Layer 4 of a small transformer language model trained on English Wikipedia (10 layers, counted from 0, width 128).
A neuron's activation on a vector x is GELU(weights . x + bias), where the dot is the dot product.

Input weights of the MLP neurons that the questions are about. A number n stands for n times 0.0077.
n16 (bias -0.087): 21 3 23 -1 17 38 53 22 -17 18 -2 16 18 -8 -39 7 -5 38 -32 -9 19 -13 -17 -7 30 15 -12 14 35 -4 8 17 -24 34 3 -2 6 -5 -2 -5 -15 25 -1 4 -21 16 -10 23 -32 -5 5 -11 -8 35 -42 -27 -63 22 7 -9 -2 6 32 -3 -26 -4 17 -12 11 -19 1 27 10 7 -13 13 -5 0 4 13 -52 13 11 3 11 -15 47 -15 -4 14 8 39 -31 8 -24 41 13 19 -9 -4 -9 15 28 20 25 -28 -50 19 -24 35 11 -6 -20 6 8 -31 11 32 -24 -22 -20 -28 19 1 23 -5 -49 1
n17 (bias -0.049): -3 26 -17 -6 9 0 13 -8 12 1 22 1 20 12 -27 29 -28 -23 -38 -5 8 -33 -3 -19 -18 14 1 -12 -2 -16 15 8 9 11 -9 -8 -18 30 21 -6 -23 16 5 20 -16 -22 18 16 -23 -19 46 30 13 -8 6 9 -15 22 6 -31 -2 -16 11 2 -38 -33 9 6 6 12 -9 -4 8 7 0 2 -11 7 -23 -2 -4 -18 1 20 -43 -25 47 5 32 3 -17 -21 1 -50 43 -13 -20 -9 42 -15 -26 -4 15 -30 -15 10 -49 -1 -50 -20 -12 -4 49 4 -27 1 5 25 4 -16 -6 -11 -6 19 21 -15 0 -12
n32 (bias -0.057): 38 3 24 6 36 5 -13 -8 -15 -25 -25 19 -49 -20 46 40 -9 13 -23 -34 4 2 18 -15 -26 -18 -37 5 -27 -22 10 -14 -6 -2 15 27 14 9 20 -1 19 29 -6 10 -21 29 4 -10 -16 -7 0 32 -5 15 -10 36 -19 -25 -4 -16 12 15 -19 -20 -9 22 25 21 -2 37 -24 25 9 -5 40 -16 -39 -4 -20 -34 33 1 -46 -14 -32 -27 -34 -30 -2 19 -30 7 4 12 11 -4 -24 -15 -35 5 9 2 -39 -4 41 2 45 27 -18 33 -42 -20 4 20 18 0 67 14 10 4 18 -18 4 -25 4 10 43 28
n107 (bias -0.039): 3 6 6 -8 29 6 19 -5 -14 -3 -5 11 42 10 28 -10 -10 -9 26 23 2 15 -3 -19 -24 -29 -11 -38 -9 4 20 57 -24 -9 3 -11 -37 -23 10 -19 16 15 1 8 1 1 -22 -19 11 5 10 -53 15 4 5 -17 13 3 -14 -7 8 -41 4 -7 5 -7 -19 18 21 -12 -18 -15 -20 4 -7 1 32 4 -17 17 -21 -15 -24 -26 -7 11 14 -1 -12 -2 -5 -11 26 15 -7 -22 -2 17 -16 29 -11 18 -33 -30 5 -5 -26 11 -2 29 -27 6 15 -21 2 -1 -2 -33 24 -15 -6 -10 -39 17 11 30 -22 11
n124 (bias -0.022): 29 -10 -7 25 -1 -29 3 -5 -6 -14 0 10 -9 -62 1 11 -13 -9 15 -19 -8 11 -17 -3 -22 0 -6 5 -77 20 -2 -8 -36 -32 -23 -49 -28 0 64 -6 -28 33 -2 -22 -20 6 3 -32 6 45 24 -33 -5 -1 -11 -2 -1 -30 -16 32 26 7 35 27 12 9 13 -6 -30 1 -27 6 -32 1 17 -17 -2 41 -38 -5 17 -13 -31 -10 -24 45 -10 -14 -21 -21 9 -52 25 35 3 -2 -24 -6 32 -23 -27 -61 1 14 1 0 19 18 3 1 16 26 1 15 40 -32 -5 -7 29 48 15 13 -2 -4 -16 9 36 4
n136 (bias -0.079): -13 27 21 -12 -9 -10 5 30 -37 64 -40 20 -36 -41 13 8 -12 -15 32 17 -27 3 3 -29 -14 -29 -46 6 17 12 0 40 -22 -32 -25 47 -6 -11 18 -8 -19 -1 -35 15 54 -26 -39 0 19 -46 2 12 21 16 19 31 -32 -25 -13 6 9 -4 60 -10 10 -42 77 -24 -28 -13 2 8 5 -5 40 -2 12 72 27 33 0 22 19 24 16 -25 34 18 15 -5 40 -2 25 27 11 -13 -3 12 1 -8 10 -30 -39 4 -16 13 -8 -12 -23 0 -26 67 1 -2 -21 4 44 10 -42 5 32 -8 38 8 -37 -10 9 -60
n143 (bias -0.022): 27 8 -11 22 -1 -30 37 -5 -25 -3 18 -51 -18 -5 36 -10 -19 12 8 2 -34 -8 1 -11 17 12 12 -21 -27 -31 -27 8 19 -13 -2 6 23 19 -12 -4 2 3 -42 0 7 15 2 13 -43 -33 -6 -28 -5 19 2 28 8 -12 -18 -25 -23 -2 18 26 -13 -7 48 16 0 1 -19 -23 18 -9 6 -8 13 -11 -2 -4 42 -15 -39 12 11 12 -6 2 -6 3 -12 8 26 -30 0 16 -3 7 22 -27 16 -6 11 36 -34 -12 8 2 -4 -14 -17 -5 -11 13 1 -6 32 -59 20 17 -10 -2 -1 1 53 5 5 -5
n187 (bias -0.048): 7 -27 -18 -9 1 8 22 19 -7 -15 31 14 -9 16 -3 6 -16 15 2 -27 16 11 13 -26 6 10 -16 33 -2 12 16 11 -18 -9 4 -16 -5 -5 34 -12 -22 8 8 18 18 -16 23 4 -2 10 25 30 4 34 8 12 -38 -18 59 -8 2 12 -5 19 -21 1 3 11 2 -9 6 -30 11 -23 -30 -12 -5 5 29 9 11 18 1 2 8 6 -13 -15 17 3 -4 29 -1 9 -24 -11 34 -5 11 -50 12 -8 14 -4 16 7 6 -1 -18 9 10 -23 28 19 -21 13 -22 -2 -2 -10 -9 33 7 33 17 -10 -6 11
n190 (bias -0.102): -64 -14 -6 27 21 -1 20 -2 -9 -17 -11 12 1 0 42 -40 -15 -4 -39 -10 13 20 10 12 84 -26 12 -7 1 3 4 -8 23 -43 -23 -52 -24 13 -6 36 -4 -11 0 -2 -12 38 0 -8 15 20 -24 25 21 2 -37 -7 14 -25 48 33 34 -11 5 7 -15 -1 17 4 -45 -5 40 -19 -4 -5 -2 20 -14 25 -29 13 4 -40 -13 26 -38 17 7 11 23 28 -6 4 -7 -5 -17 33 -16 0 8 11 -6 14 2 44 6 15 -5 -37 11 41 18 6 -6 -10 -22 -1 34 -18 -13 15 -4 25 7 -16 -3 -32 -15 7
n200 (bias -0.126): -50 -11 28 9 46 28 19 -26 45 33 -15 42 0 20 -15 32 11 -9 2 -1 7 -30 -19 -1 5 -42 -38 -31 36 31 24 -12 1 20 -20 -36 17 -31 -25 -8 1 11 11 -29 55 25 -4 1 -9 22 4 6 -34 -13 25 25 3 7 -46 14 4 9 28 -1 23 10 -7 16 -16 -3 28 0 -18 26 9 2 14 11 17 -27 41 -17 -31 4 -54 13 -14 -9 15 -23 21 -35 -14 7 -2 0 -1 22 -5 -45 -19 29 36 -7 8 9 14 -9 -7 -10 16 -33 33 -41 10 19 -2 -16 38 -17 4 -10 -27 1 -39 4 6 -4
n261 (bias -0.061): -27 -6 -10 -2 19 29 -22 -14 -5 -19 -23 -21 16 17 -21 -21 -22 45 -14 -41 20 25 -6 -38 29 13 -8 3 -10 -11 -7 2 23 -5 -59 5 12 35 8 28 0 8 -29 0 -6 -5 10 2 -36 -5 -17 19 14 -7 -45 -11 16 -8 11 -26 9 16 -4 -5 4 2 -7 23 18 -30 -16 -29 3 4 10 -13 12 1 38 20 -10 30 7 -1 22 18 44 -2 -6 -1 -1 -11 -6 19 11 -26 5 17 -5 5 25 -16 35 -42 3 21 -9 -27 20 26 28 -20 31 -56 -24 -9 12 -2 -7 7 -6 11 39 -36 -8 -31 -6 23
n264 (bias -0.044): 11 -63 -1 -6 2 0 -7 25 -7 1 16 5 33 8 12 13 2 7 18 -18 7 34 -19 31 29 -11 -22 4 17 14 23 -26 27 -16 13 -2 -2 -1 -13 20 0 8 13 21 -4 -13 16 26 9 -9 -15 12 -32 25 -8 -23 -13 -11 -2 -4 23 -6 -21 39 -5 21 3 14 25 0 -3 -31 24 -9 -45 33 -18 -27 -16 25 25 14 5 29 21 18 19 64 6 -9 -24 2 23 -6 -24 -30 -55 23 -36 -16 2 9 4 9 1 21 -1 -20 47 1 31 -38 -4 -10 1 27 17 -1 -7 28 13 -22 -13 -6 4 -17 -43 -10
n271 (bias -0.061): 18 -13 -40 -6 -6 15 -8 28 -21 19 16 5 -11 -12 37 8 -22 10 12 8 3 1 4 19 9 6 -10 -4 16 16 16 -9 -2 20 -27 -5 3 -48 -6 -7 3 15 31 11 14 -25 -1 -16 -14 -20 -25 -7 -18 17 17 -1 -13 8 1 -5 -26 -46 9 10 26 19 -2 3 -16 5 24 33 -17 37 4 19 3 -12 -34 -9 18 -7 20 58 -29 18 18 -6 -13 26 1 14 39 -24 -27 3 24 -14 5 -38 -8 -23 31 -17 -19 -37 7 13 1 23 -19 1 6 -48 -12 -12 11 -22 1 -2 -6 2 -23 1 -9 -5 30 -31
n286 (bias -0.040): -10 -21 29 8 -1 -1 7 27 -37 13 28 -12 -15 -15 21 12 20 24 22 -37 -21 19 -22 -15 32 -15 46 14 6 39 31 -1 12 2 13 -25 -12 -37 42 -8 -16 23 -48 -23 -32 19 0 -3 -7 -15 -12 5 19 -22 -14 -38 -57 7 -22 36 45 -24 6 -29 -6 10 10 -28 14 -35 -3 -23 22 25 -7 3 -32 14 -23 -13 29 -32 -46 8 -13 -27 -50 -25 -34 -3 -16 -2 -27 15 0 -1 14 42 5 -5 21 11 -33 14 34 -33 30 -8 3 -24 25 -32 4 8 44 -15 41 -3 30 -8 37 -36 20 0 22 -18 21 -48
n291 (bias -0.032): 6 15 4 39 49 -23 14 -31 2 15 -34 -4 9 9 -12 -4 23 1 12 35 13 -30 8 16 -7 -12 21 -21 -8 -21 0 21 -20 7 23 -7 8 0 11 -11 -36 -11 -11 26 -34 33 27 -1 23 -11 -11 -40 26 -17 -13 34 5 21 1 -25 0 -3 20 -12 33 12 19 -17 -21 24 8 31 -26 7 -14 -32 -5 -12 32 -39 47 -32 15 29 -7 -28 45 -7 -27 -3 -26 1 -2 30 23 -25 16 -4 11 11 -25 16 -59 2 23 20 5 -6 -18 0 19 -19 29 8 -7 -17 -13 -13 -15 9 44 17 20 -20 -6 9 -9 -11
n304 (bias -0.044): -3 -22 -33 -39 32 4 -8 34 17 -22 -16 12 27 -28 23 16 -7 -21 30 9 -18 -4 11 33 23 44 -17 -6 54 6 -9 6 1 -8 11 15 -11 8 -17 20 -12 -17 -10 2 -9 8 -3 13 24 33 6 23 -12 20 -35 66 -1 14 24 -31 36 -11 10 -9 -30 21 -14 -20 -4 -13 -3 -15 -20 -14 11 -3 -32 5 10 -24 -36 8 3 -1 -16 8 0 -9 18 -12 25 -21 -1 10 3 -30 -8 0 -21 -8 -28 27 -40 -6 -2 25 -34 8 27 27 10 14 4 -13 -11 5 -14 11 -7 -2 -4 0 48 26 2 13 -5 2
n308 (bias -0.015): -25 1 30 29 -35 5 -4 14 6 -26 -18 12 -5 -57 -13 27 -23 25 19 -12 -56 -5 23 12 10 -22 35 -15 -27 -12 -25 -31 -6 3 -35 -6 -39 -16 4 9 -19 19 -49 8 20 -1 -20 23 -6 -29 -16 -41 11 -5 0 2 4 52 17 -6 -17 17 6 40 0 6 37 -19 -16 -1 9 12 -18 -3 17 -18 16 3 -14 -28 -5 19 -40 21 10 27 25 12 1 12 9 1 -9 -12 -7 -30 -1 23 42 8 14 -33 -15 -26 -10 -20 19 4 39 1 -15 20 19 -20 10 14 43 -36 0 7 27 -43 33 -1 -43 11 30 -40
n326 (bias -0.036): 4 -18 -17 13 22 9 -4 -9 2 -11 1 18 -26 -2 9 6 -2 -5 -14 -13 8 0 2 -2 7 13 13 24 15 18 18 21 -18 -18 -2 13 -10 -14 -22 -4 29 25 -12 29 5 -13 4 -48 -16 13 10 -14 4 -7 8 14 -8 0 -17 2 14 0 -15 29 10 -7 10 -29 16 -15 25 4 9 -22 -3 1 17 -55 -24 -23 35 -50 5 18 23 7 -21 -53 -9 -20 -13 -27 -9 1 33 -16 -2 -8 14 -9 -11 -2 31 13 13 2 39 24 -33 15 59 5 -11 29 -14 -50 -23 -20 16 36 -3 -5 18 -16 -4 -16 16 13
n348 (bias -0.079): 27 19 -21 18 -4 1 -9 19 4 -30 -68 -24 -30 8 22 94 13 -17 -23 -8 -10 19 -12 -7 -20 18 -27 -7 -19 29 -4 -12 6 -22 1 3 0 -9 17 -13 -23 0 -8 35 18 38 -3 -2 14 19 -14 -23 -17 25 8 6 6 -24 14 -33 -1 -35 11 -3 0 -27 30 14 18 -20 -4 19 11 16 8 -6 21 -17 -41 -5 -12 -10 32 -3 -13 -38 -68 -2 23 6 56 -43 -21 30 -3 -18 -50 4 -19 -13 -7 16 4 18 44 20 29 18 21 30 16 -27 11 22 14 2 -18 6 24 -4 4 8 8 -12 15 13 -22 21
n351 (bias -0.061): 30 -4 -18 21 2 15 -6 8 6 23 -18 22 42 22 17 -30 -20 26 2 12 33 15 -18 -7 8 -20 1 8 2 12 7 1 28 17 -43 -9 0 -6 -15 -18 31 10 5 4 14 10 -11 -10 18 5 20 11 -16 1 -55 -21 -7 -11 17 -29 -10 1 10 -16 -3 -20 -20 3 11 -11 11 -1 3 11 -4 -2 12 20 11 -65 13 18 20 -14 3 41 27 -6 -9 17 -16 12 -38 8 -23 56 5 11 -33 -5 0 35 3 1 -12 -22 -14 22 11 32 -2 -13 3 4 -12 -10 -13 12 -2 -14 44 -16 -30 4 21 -22 -6 -13

Each question shows a token from some text and the vector x that enters the MLP there. A number n stands for n times 0.051.

" Hun": 24 47 4 -54 -22 -31 3 7 54 19 30 48 -25 11 0 -17 12 -28 19 -2 14 -56 -10 5 7 17 -5 -3 3 37 -43 -8 -28 -12 -28 -10 0 31 -40 -28 -14 -5 6 -50 -47 -35 -28 13 29 -1 -16 39 5 -5 17 -6 17 15 -7 5 13 -6 -17 -7 -12 16 -56 -21 -20 13 22 37 55 32 34 -7 15 -9 -5 26 33 12 16 -17 3 15 -45 4 8 37 15 21 17 -3 -29 -19 5 9 14 2 -6 15 -22 18 -2 -4 -14 -12 12 -10 -21 -20 5 29 14 -33 -8 4 -13 21 -17 3 6 9 3 -8 -23 56
The neuron with the highest activation: n304

"-": 13 17 9 -7 10 -26 -14 15 56 8 4 32 -7 6 -24 -22 24 -15 7 8 21 -24 8 -29 -18 17 17 10 -4 8 -38 -30 10 -2 -34 -24 18 33 -37 1 -1 -17 16 -1 -4 -6 -14 20 30 -30 -39 34 3 8 29 -32 12 4 -26 3 26 -16 -8 -9 -25 1 -36 -4 -34 25 8 18 51 44 -12 -7 10 0 2 1 39 18 -19 -21 34 10 -35 30 -26 11 8 16 -12 6 -47 -36 -3 -10 45 -19 14 11 -1 24 19 -10 -22 15 18 -15 -40 -10 9 48 22 -20 -10 -15 -27 44 -12 -12 20 -1 15 8 -15 23
The neuron with the highest activation: n264

" Bay": 29 33 8 -29 3 -44 4 18 42 12 25 36 8 27 -7 -28 -16 4 4 8 22 -32 8 -8 -17 0 5 -6 -13 48 -32 -23 0 -32 -32 2 6 24 -49 -9 -36 -7 -6 -63 -20 -30 -8 18 28 1 5 -2 13 14 48 3 -17 -5 -9 19 23 -10 14 -23 -4 4 -67 -22 -25 4 8 43 40 33 22 17 4 -9 5 17 19 3 13 -11 3 8 -29 1 -9 9 7 69 23 4 -32 -27 12 -16 13 11 -5 -4 -5 28 18 -13 -16 -4 -10 -29 -55 4 21 27 16 -37 -5 -14 5 15 -3 -8 2 6 3 -2 -9 66
The neuron with the highest activation: n124

"pt": 63 24 12 -33 6 -47 -14 5 22 -26 14 29 -6 22 -23 -49 -2 -10 -9 6 24 -14 25 -23 0 12 -16 1 -4 17 -45 -6 5 8 -34 3 7 6 -7 -15 -34 0 5 -33 -39 -23 -16 -21 8 -17 -21 16 13 -2 4 -31 31 19 -4 -23 31 3 0 -9 -13 28 -78 -26 -3 0 6 47 35 23 -16 11 21 -21 -15 31 27 1 15 1 3 4 -21 -1 -9 -1 36 19 15 31 -45 -26 -6 41 19 22 -14 12 -3 21 11 -39 9 12 -3 -23 -19 -2 28 24 24 -15 -5 14 -18 14 -16 0 28 27 12 2 -28 73
Which neuron fires most, and how strongly? n16, at about 1.1

" people": 6 31 -5 -10 -8 -36 1 -13 37 -7 79 74 -5 35 -17 -34 -17 16 2 0 23 -15 -1 -2 -7 43 4 2 -17 35 -40 -5 15 -42 -23 6 5 28 -68 -4 12 -20 -2 -55 -18 -36 12 -7 7 -19 -7 1 -2 0 30 -21 13 4 -32 -17 39 4 5 -35 -10 -9 -18 -30 -1 2 0 15 9 17 12 8 -1 -6 -14 6 38 11 14 4 32 28 -19 -14 -9 35 22 32 14 19 -28 -25 -22 0 27 -3 -15 4 -12 16 21 3 -4 -5 43 -39 -47 -32 27 11 3 -21 -13 5 -41 54 -13 9 0 0 27 11 21 6
The two highest activations, in order: n143, n264

"NH": 6 10 5 -15 -3 -8 -14 29 60 14 17 36 8 26 -11 -34 -2 -1 -4 8 -23 0 -19 -22 8 35 12 -14 3 0 -26 -27 14 -13 -33 -21 -1 32 -44 -16 -13 -13 -2 -40 -28 -37 2 2 3 -8 -5 27 -10 -8 21 -32 12 38 -18 10 25 -14 -4 -16 -21 7 -43 -27 -21 1 -1 -3 -1 32 14 3 27 -6 -3 6 50 44 11 1 39 28 -44 -19 29 -16 37 33 28 -1 -54 -14 2 -5 33 16 -14 10 16 37 26 -37 13 -10 -14 -34 -15 -13 27 11 17 -25 -15 -3 -7 42 -30 26 5 7 12 28 -16 25
The two highest activations, in order: n200, n187

" |": 17 23 17 -18 -1 -27 5 1 60 5 24 41 -3 9 -24 -27 12 -8 11 -5 83 -2 25 -31 -19 15 12 -13 -5 16 -41 -33 13 -9 -28 -45 2 22 -51 -12 -15 -17 13 -17 -31 -21 -18 19 16 -22 -19 4 10 3 14 -9 8 23 -17 10 16 -16 -2 -26 -9 5 -42 -21 -13 12 -6 33 28 37 9 18 -3 -10 14 17 31 8 5 -10 33 23 -30 3 6 27 31 17 13 3 -44 -35 -11 -2 46 2 10 20 -13 23 22 -28 -4 10 2 -40 -24 1 3 38 -3 -28 -19 5 -20 24 -2 6 12 2 1 2 -6 3
The neuron with the highest activation: n291

" the": 14 38 14 -23 -3 -19 -21 -9 48 5 21 34 -21 17 -4 -11 -7 -7 8 1 62 -14 9 -26 -4 30 15 9 -19 27 -33 -40 0 -1 -28 4 8 19 -90 -30 -11 -5 3 -10 -9 -8 -10 10 23 -27 -32 2 11 -4 16 -9 5 13 -15 1 39 -6 -5 -23 -12 -4 -71 -36 -7 9 2 36 34 26 25 1 20 -6 -7 26 30 4 5 3 29 22 -17 5 -10 17 12 26 19 4 -47 -32 -18 -14 22 -3 11 11 7 36 4 -11 -1 32 24 -28 -24 -8 3 18 7 -20 7 -4 -24 21 -15 2 8 -9 2 20 -9 0
Which neuron fires most, and how strongly? n271, at about 0.47

" of": 17 24 1 -17 0 -20 -16 -2 54 7 32 77 -3 -14 2 -9 1 4 -1 1 54 -32 9 -17 -15 1 15 6 -9 29 -30 -37 5 14 -29 -16 -2 21 -44 -30 -4 8 -4 4 -20 -14 -4 31 18 -30 -10 -3 -2 15 35 -6 3 26 -20 -2 28 2 5 -24 -17 3 -58 -60 -20 12 2 35 40 20 30 9 12 -9 -14 -2 30 0 0 3 25 15 -35 -10 -3 20 30 18 28 11 -54 -23 -2 -5 16 -19 3 34 -6 17 8 -33 23 -9 -1 -20 -30 -23 9 30 11 -14 10 -11 -31 25 -27 -3 14 -16 5 -5 2 23
Which neuron fires most, and how strongly? n271, at about 1.5